Layer 11 of a small transformer language model trained on English Wikipedia (15 layers, counted from 0, width 128). Numbers have three digits each and are written without spaces.
A neuron's activation on a vector x is SiLU(weights . x), where the dot is the dot product.

Input weights of the MLP neurons that the questions are about. A number n stands for (n - 500) times 0.002.
n25: 352625537702379634628399453500585306399727553455404270445552543507385344504619388433598521597576456374535616511493588625601448510500414514605471235514360575590700306421743251468510410475462487575388569494608417500537432575480296516440445642574397363409514605447649605560403500658408547500390315198405595692554504588479552586179540767404511404430557569645552540427464666664675507321534
n34: 526497313492121484589302520627528484530565713656485608341420777427621371414411572460425496407415480457531761508543336442456507457592416535610454496512383351683284426397692553565481419500659394739702588716504400609743675533402560451528358616748512500304341504611473716519682614767345402392444373444567245524462302453619649393592339386432476441266350460610706504392428384246452446470654
n53: 632217489532369642446475721432662461541545646687546464550423423508251462531474626405500389515154537692617573760594605537587578360554424473508642493535524336687650448574288359672306616440667151257537489565396612331561625551448504468551554732657427537344361709734628594504589572665456532454266293595234296371432389386564532341511444338571437511496680709423585351504488674511520554455466
n84: 380259532633547444516429443420453656437460407497316385548457454635491424428618693583592616260591527543562490571269494472714526458635550302546482441418662567319675325497544641503311481487474543430568534509416374402353685393500528465493607370381458493589530481627493391566741525335480609526644381553296546486652477526600563481638588509497397634527560398456415419807618327586420429424693
n86: 536513422518520485465559555437591680662526252373517463522447340422686622429469590720458268400518571586553509536625666400503565438544494556393400537633271459424532490513664483369491559485556492402531567500610290687682391599551528481626515318566491569592533467355438497477541630595470492491675403494414518211674500521536468458401449399591551523645614561506535543460506338588385421428451
n102: 458454594500553532529483338637459191318681442631601593340542430519443580439712426631607453443513665365442443635448497612240447752487388564342550561548682553491687597477516286476631265408551500441476584577616585503491550596519432324614522398626440690622559325549634597586631584523598486396540473441497623460429409519372591424447627567395419472529528425513516603558388305355569390606488
n108: 304536579263471412520638472641387383370601398591583542432484564579595539564280370459449602473413634554517480455503651575610406530513445587415362481470507351615320143598417322481648433572560604634510693637365580368516434447662539458418610480565285632676438773500530517471440497456689579371346531479463595434737404547352612375583416525507565484491532427360460649445573453811610507621611
n202: 581524471416562283612507422577544339402536355688485547343785585426206422387568448538424448545440666735590485485302714281472474579437496314583483708564461544549526441575450445559551381554598500529362397830368571407438826468326266385630455601500341316409611610354759557536474760599431436437317507500602420664347645644542509653456507472416561335479471284504699512594257440565669426617438
n210: 491497534383590302630542439494461528554541563438518567425465529558497559400267681627308524472556337607503610423500456510546282469506468485456636607378400589650438674483315381431497531465444448539474632601718457297354494259539437489392454519513436388578627547481438462521553555688484562638714547621315374409422446324618580506524491600599698408474656356253516384506532413503286601527431
n227: 472381633480347393329476463480512780494579390414246565586419337685472506690412604567387409510434580620497458418450392570500416829546575415320557484599548253427880245371605318506613520507441429487475497576548598425429313478522430628520559658453500581547577609493741440503638519523500619542393463507417650534526557587487651569620583322659350497437542503572451439535449493392358490522586
n250: 446490653573448615511400548460510543675613669728353544391460510598560375310537523417723339496518750629568556302273334602580350397514394557389639547382599458342666591325405661438403433475479427521597577438478236526268552500541572343609313440529507326371388389522472665651535815601358603489551347496292532648349627586507393510465397460725572395545517507701447415459555628416474234552569
n257: 356562552421476528463514519443559550491605686388482555477529459528330492516432506579648632540656595585547423474393401520645380376463426472550449467453365375572491336466606616741448460599413500327606647540455549681503506526443425337503411413469512417381535485532431481437512576465653351488500544592541733344681183403379448713491527459525440753611485309484494696497574640573369469227572
n265: 597589658657698458572466419244481473381591462695564645538410263682581503562448519626486507364606709428243520447413410398394545759446444748427575555510560698421551508569307476405510385454565497426222552551504364351406500577520595305507717663503294336503640422591668455503380400524531401554565622563414476539530392424538566510503437665381691673366503452561582337553387367453574500723536
n268: 413478549315318604514549654646455383644635579496496426523386487679503647468429507329295419609287302651450577650576363673390416376325613369733552629671552563395560552591595427694531528402607383698319540520397465496545476480510520413413542666478367341475507476485607826387358354241340413511548440442525665663655576421442627273566558598438597476360407503489493585224573418506763570348507
n273: 474222655640483447497535380593459658429612326595410406240500463597255497390647594511312396434433596362546448493500648474575565654507464371727561487408565562675845496586276669519662559360521539500447513458725688478332743415368520449543507322713500485298389457561662305317504606383471554493476503428514500621544432592191509477597564383443596456590452467632654467399522553510576593626442
n311: 541486533569387344448385459554469353536511609673564459568543547321407566705380565670525576579356759547368600434609540510466379451600506405481447459398717421443601455612661415545596500314482584617451474520557476513503536394363627611607320570556403582559437552403429438470571584373481381634409676572525385538530390301528574693379610614431372779472384396555497430639551390444516433308408
n320: 268263769474528604500540591586596420302545682504345462208297632565555579626396646463493583373379307260551547391474421698548423434348459434289754458371344723646482287520455507696672529676441558500413766480458366622482657486472574589661406555274391578530552465549489592666423471648264388514465445511773452580461485441582469619305638538504415570497553559749573542486451562517489590539564
n342: 489431481328511566527563409559701477548605415427372551670536369195597500508435504629593489758343600604477613417330207346614396454579645606512385281538472267507576397483606628507560617617500260530547442433599727290433851536504669289562754519400440500735441677531462357496443302423508507538610325672573419349470765404426570318301326489609527372392522583508496532441453515784261549534552
n351: 278482286582390272553558372459600584468530571574328375615588487708509443514560519425446497423570606415651384341534629557397482493679438630459576506507431549450507496625359533556369683411426547434389478422479460476287477566445361539312550380493543314537627732414634605600550415659404597490481305346632500273610538480435506541444442707363585776417646503658172490481621687470386596395545
n355: 654497509462524424491414503526395425615500649575370542430503420392527717611622584455459642519513464475578587461452477447500492447410468600380634389337555602396357682414275457540561488455447585414387612361532450601466463523331322407535646494551655640604346467385647430436431500456362387605476617468582389464749510421506396673290415509596243671449509346677597665560481441668561457494719
n364: 455445522608361545510520265648451503361540337294383527628569463509663414607460432546532554223705446416545449559403419660743382782383724392325409680294450705583694532570480516459644570553590569375509424456460424483441422566494555425477414541623465312474444542493542536676580531370661477468666416487461202583484425477392537485588500552434396436456540615423458477611533500628421418509435
n428: 521393408500431424638589527515442422370454508463588662455521433463673497270287327572334441348414421406657743392421444595500487452559477385753691539290419592459441462565327500659573570450444402573560747683400489581690310451442615571557552511572755230748519521637541097338701442417412439552629479435485477360482504624454575482452569628420549586292185458746660357461688478537661379475692
n451: 385562659513307503481409606407415678569575411578448545523415562365692483607515532522412558547434549399503509346642482692480566357592522435465574515437432724558463269674503479416442385484509559695524441460607457464497518456648599463395361310453435706667548506567528264482693375345417444636461526596456494422651468472334604447448503467615576619312821594298444561461439575455615365521509
n456: 447509519453365510507449394507494500446406335473392497611444415660494563443594632426460614618334333671341513473497450514695576612667316381540557747473105653417487507334449477607633444680371559455509616506390536548542629522385405557456579665517399511440459462473410540093434497560409518461620432554360721707654470560459580547441673343571305440509596500403311582503456507404435399594449
n466: 540544355591573560549584497443449687424506243530283313372691200354444533603522582691430513379635355407536617405560420709595506628357581614523611469540364468381709526578463410351552474439447672404382547457442412490539381475525500239523559546493451479487557500490559752535375503317567571676491666594543344497637483510409557372439319690389553425476592429634418391437409589449439542718557
n472: 551400329356581549413358581586497404422572479719251574525627551642475470560526417402533657640584421349503399472588421481567366380536445583385481540644559473661482540440404450616559452359464548512503613428450366320441538635457566557595313461588396382560283435506419409393443278473503446580609463650612473559465558509571550611621413540537278560601555443707440370589389697546586441357477
n497: 528467543370390530430518434668443607397527388664596890485563338615541605510535435462534536238430454429490586641517531589506535583572291507561652627219282572583517481613497677401497652551553506585478626540459649645516493556432481557313497440973497500621609560387547342490447396419220422487647563428581358351542439517333614513546513481510493580448409509640413348471318387570603487510549

Each question shows a token from some text and the vector x that enters the MLP there. A number n stands for (n - 500) times 0.014.

"SE": 538645585284535448554584546512400456534423429530503482515480657457463400427418531566454754427459517523468476497489570561514596441408692419490385414483478613482527521414395479296429493548461514511557364397557549464494402676549492620548494349517475478561595358461518500531504516572448539614449561511517469538370360483420366473597573578558577495652491641495609476541493498406447517530363
The two highest activations, in order: n210, n451

"\n": 526534450429475539502545484466480463492433552532617543573427578483488430560402575491544757490444517461409436513504568590497590526454414506536404396475514519431489241408425566466480500568549524490597480411526535481556527598551445682518493394542630477476559280455496469581523445529483626558469477525502531515446508511511383444540484560517493447727442572527496484478390544460476481518476
The neuron with the highest activation: n320

"3 ": 578573528378553479470657490583378456561420442476555643535517571482377403480396604547525769467460459471400432505454536569464595569511390470507387419602453448467463346358443569509397464562538612556582426405540537434457452578587506510633486472532506492429498289552465514415498418561463544642490601478517468452566487503511381474456518543529458506720470638553525473499547567400445467567513
The most active neuron and its activation: n472, at about 2.2

"b": 463501576408453552496531474498321416632369417404465600683484629520490390477337649506532660479496583421344409472474603557416540571441686441506383404588514545386455516484484606437429514549515597476593509426515508540553295527642447553516431499497547472542533284505519552606564476524438602540523528442515443628399488554479367278487462507536494361589499501519620521454420476458501689529476
The most active neuron and its activation: n364, at about 2.8

"Street ": 607550448474546522467585471503369460540568456481535589599436455453386458499397588567519902556511475475435441535469613451410522483499507429585358396540554511358507437528429593374517501481525515472563507479499472466520410604488438520470459459508594426471586315506479537505556481475442621495513461514521440444501421522528386438420579638504537550602497600564516480509569481420459475490443
The neuron with the highest activation: n84

"the ": 520550502395519520505555458449473516564448558418560593630480545508446436422357576502513906546539535450484437548494531534524535545520546547488438445551506536442480390401425586411480435488500525500529454480520526438530482607575490527458507501459477418512490210561479481472493488536524536537483499473568505426461505513534375422432578552580489484623540574475493495454440508445408514503508
The two highest activations, in order: n257, n472

"toured ": 613440426364483529519603502572424464617434559535559523549426510526428392585383530601451824506524553418393413535437462536461527484557477449495439398534492489373523357427487643561464473508533472496514436517583639435471413503528511568463461546623469505398486329510488481542513443534482645518478537457517492482480436475545495444381591594481597558627527581493489484391578563393447455570437
The neuron with the highest activation: n311

"October ": 454517451440508541473593586549272498536530442437634571583478547450415435558438587518371759490500536502543389476561504613387604545491516491500376354564560476449472436305532578388527603588566524407564463465450504400512398619680535520464340486516607581526572381559491556571524366461449488557396502560546524534483478517484313379413549586552470545540464501373628515495507417440461594449406
The neuron with the highest activation: n451

"Zealand ": 577587449457602604541685471398421548640558489428542536565402407448403384463376653537492732598437525459452356513565540509471544512512480490431310433555564475435538433379517513417503531522423542565557469543550568491518407624531465601425548546550549423506545259438453500471556459510402591629376490415493470483450499467515338415492542572625531488613592638514603435479485534355348585465519
The neuron with the highest activation: n227

"tation ": 507504474352549509509642525547376476479389484575524518521506613524432478534474585483507851492535501516410514487484559523526643544463460364528398364577500489331566356470455568473443518509480583493555450433458559387488489536538467537481430482584599476478531268520427449490440470503487563556517571502514514488547521554484447417385561639523524417602498500481544503528591491331523530520467
Which three neurons fire most, strongest first? n84, n456, n466

"Rep": 493554437461507590479599434430400561512359497541435533683464611503403366452510636543525723550479523433491459526433630525493615501486696425538370361497548495435439509491395583322472515534514492485659453438470506496507332562603345418424455404503597475528519434454554459684490605478399596529508610600483495587409471566419484396554507577427591303695422641443521446533493484395437554427541
The two highest activations, in order: n84, n364

"member ": 598578438302515582541663500594385493596465506564496599531466569513367370428368421511397807523488504464400467462497490523583534597565439396492423416514530445384482438376422518438448582530549552499550430535544573435512477605495409564498548504593640502493567260548511501566484442452441613551340539431514460465484447507481481419508534601516487512575503615504539498486530495334556572525466
The most active neuron and its activation: n497, at about 1.8

"full": 442455396423514459589786479557334499556480478480442553611476593500384430446574620493570751547476480419436410515461619651567634491473635458593445411491550601423428462395484517427385630492556459413604460389472587440589547711515415633495445454511544499420479398502447519529483420544482566561480474448538423564441469502504323385473529522373611385663476619477418507502408584434474550487496
The two highest activations, in order: n351, n364

"Identi": 597524512371584462537632504558375460482460467552476498545469532515358363443533566449594760534522523481449479568523636571493668452556624466484413316444538550402461502417422519309424642536525532357644411434548564411580364598478402611443481490444504446477474371476547469652522470534459565514464591557458490621439577476468406497438567585477506304677446643516520448477522588460498497360459
The neuron with the highest activation: n25

"27 ": 559620383469555549389680484457395450534460572496564598461452615425445296480372580435473730476441455540382446477394471594422599577401439567529411369555455522351498380424549579409455617577610595518589436423410549515493419629594611502552547418580547533511484336479476527621482361565506567563542527555485472563470535525515336465490541507476477438673462508556552555529512516376474518508375
The neuron with the highest activation: n250

"8 ": 560561461425551473463567522471383399577533443560595569562472628473393369500347674485495785481458395516481515507427456551428662555500483562470451362608516472333561320469476604353461468538571566471560447417460586474445431545577527542493547384566568512481540358487511529545451382544440617602491470463503494517427539544462387466542469562454483500656482491539543522465525581487456559548435
The most active neuron and its activation: n466, at about 0.94

"list": 653558463393504515523655458558395467631390481576428574487484561506425375489455480453514757436508540433412372474455570683426612573491602406584453415441545492453538472370440482413443521506577556445553350384488581461542488630533465637524451454628570453417537328444475554571438399527447562556377624530514499601481458513479314464465543510489621302687464522503539427533517565445531525497555
The two highest activations, in order: n273, n466

"by": 503596393380584532474618496423417526584435553576540566600445624446421373493421577506492672474433419509442472521492479644482631588475508485570354296551489512541505371332480624297429625552529472537621441439557536488628461523524509587600517432602690479405433316512484562521367444519383624499399570434545568585406483528532440495627514507529488518443386419479557530458462529353527554525469
The neuron with the highest activation: n34

"12 ": 478531600517524546467683489555386484569522559498556564496436633474404459486367531518326773515444552507395412500491452607466645493436445442440399351509531508458502475272457642368574586499600377490515571418436514427554455571641527638472423538531551602461512361561556548578473379508458505587433496437589523572384453540487320425368490564572480550540423560510519500475499508499511641389406
The two highest activations, in order: n320, n268

"e": 491571444393608520530633510508271501599429532480676562577452620555397415505400594526463667547542566436372421522448562454384584515521761324535472474545508444316407485458510596366505513483501555529584398467488539537616399535560409700508440500583588442430506296526548475490444491643486520502437597470501474584440433478570423365379470633522544283536476408522561522493477481487445551541480
The neuron with the highest activation: n202

"politician ": 575603435407518590454715496491362503581460473527558509476469513509348387502299467390450742529505561426462417490552466570451568635470436468495307417530477433416542448312465514413467625496469591478564394473512606508469496585481455607523527551527666434501555290529486537499516392477480662589306570403504416483510532497494460457498603589624558525583532670494542524536514479370465609501515
The neuron with the highest activation: n227

"editor ": 549573444315523524517657495632340518583473494477444537507467584529344425471372461484483793470507552452442386493465446540527489605495448452526409397506491447375521454352430520458392584565532514538586473519571571405532484613507440610519468551530649450487517280579510525574434421505454601562370614453576459457573521473491371489421611536536531448523566620526545491523509531292546557504440
The most active neuron and its activation: n227, at about 0.89

"article ": 570543491430503493483649509510395502574438499543488527544488581453397405514420466477547894447483546449436411468465519597524552532479502421483472379519464483382548384442433540473413525524543492529603386482485582435512480614587453487609459470499510494564602256515456474491489481486426532552460650527528574480588521492527433416393570578494520419539527527538513465530567514446490477463479
The two highest activations, in order: n451, n84

"Sub": 418620548390563555492622453550455482541460493466515521625408439522347314462484573538528818450479533477480505552518577579583539517403649382461323425509466496517434477401455534378478550472557479395600437362532548476543399706445440495430447423507551498518536329473520450702555495486427554565464518528502492614413507518466404474531528553534544387656412662468497463552525545455449516511513
The most active neuron and its activation: n364, at about 5.3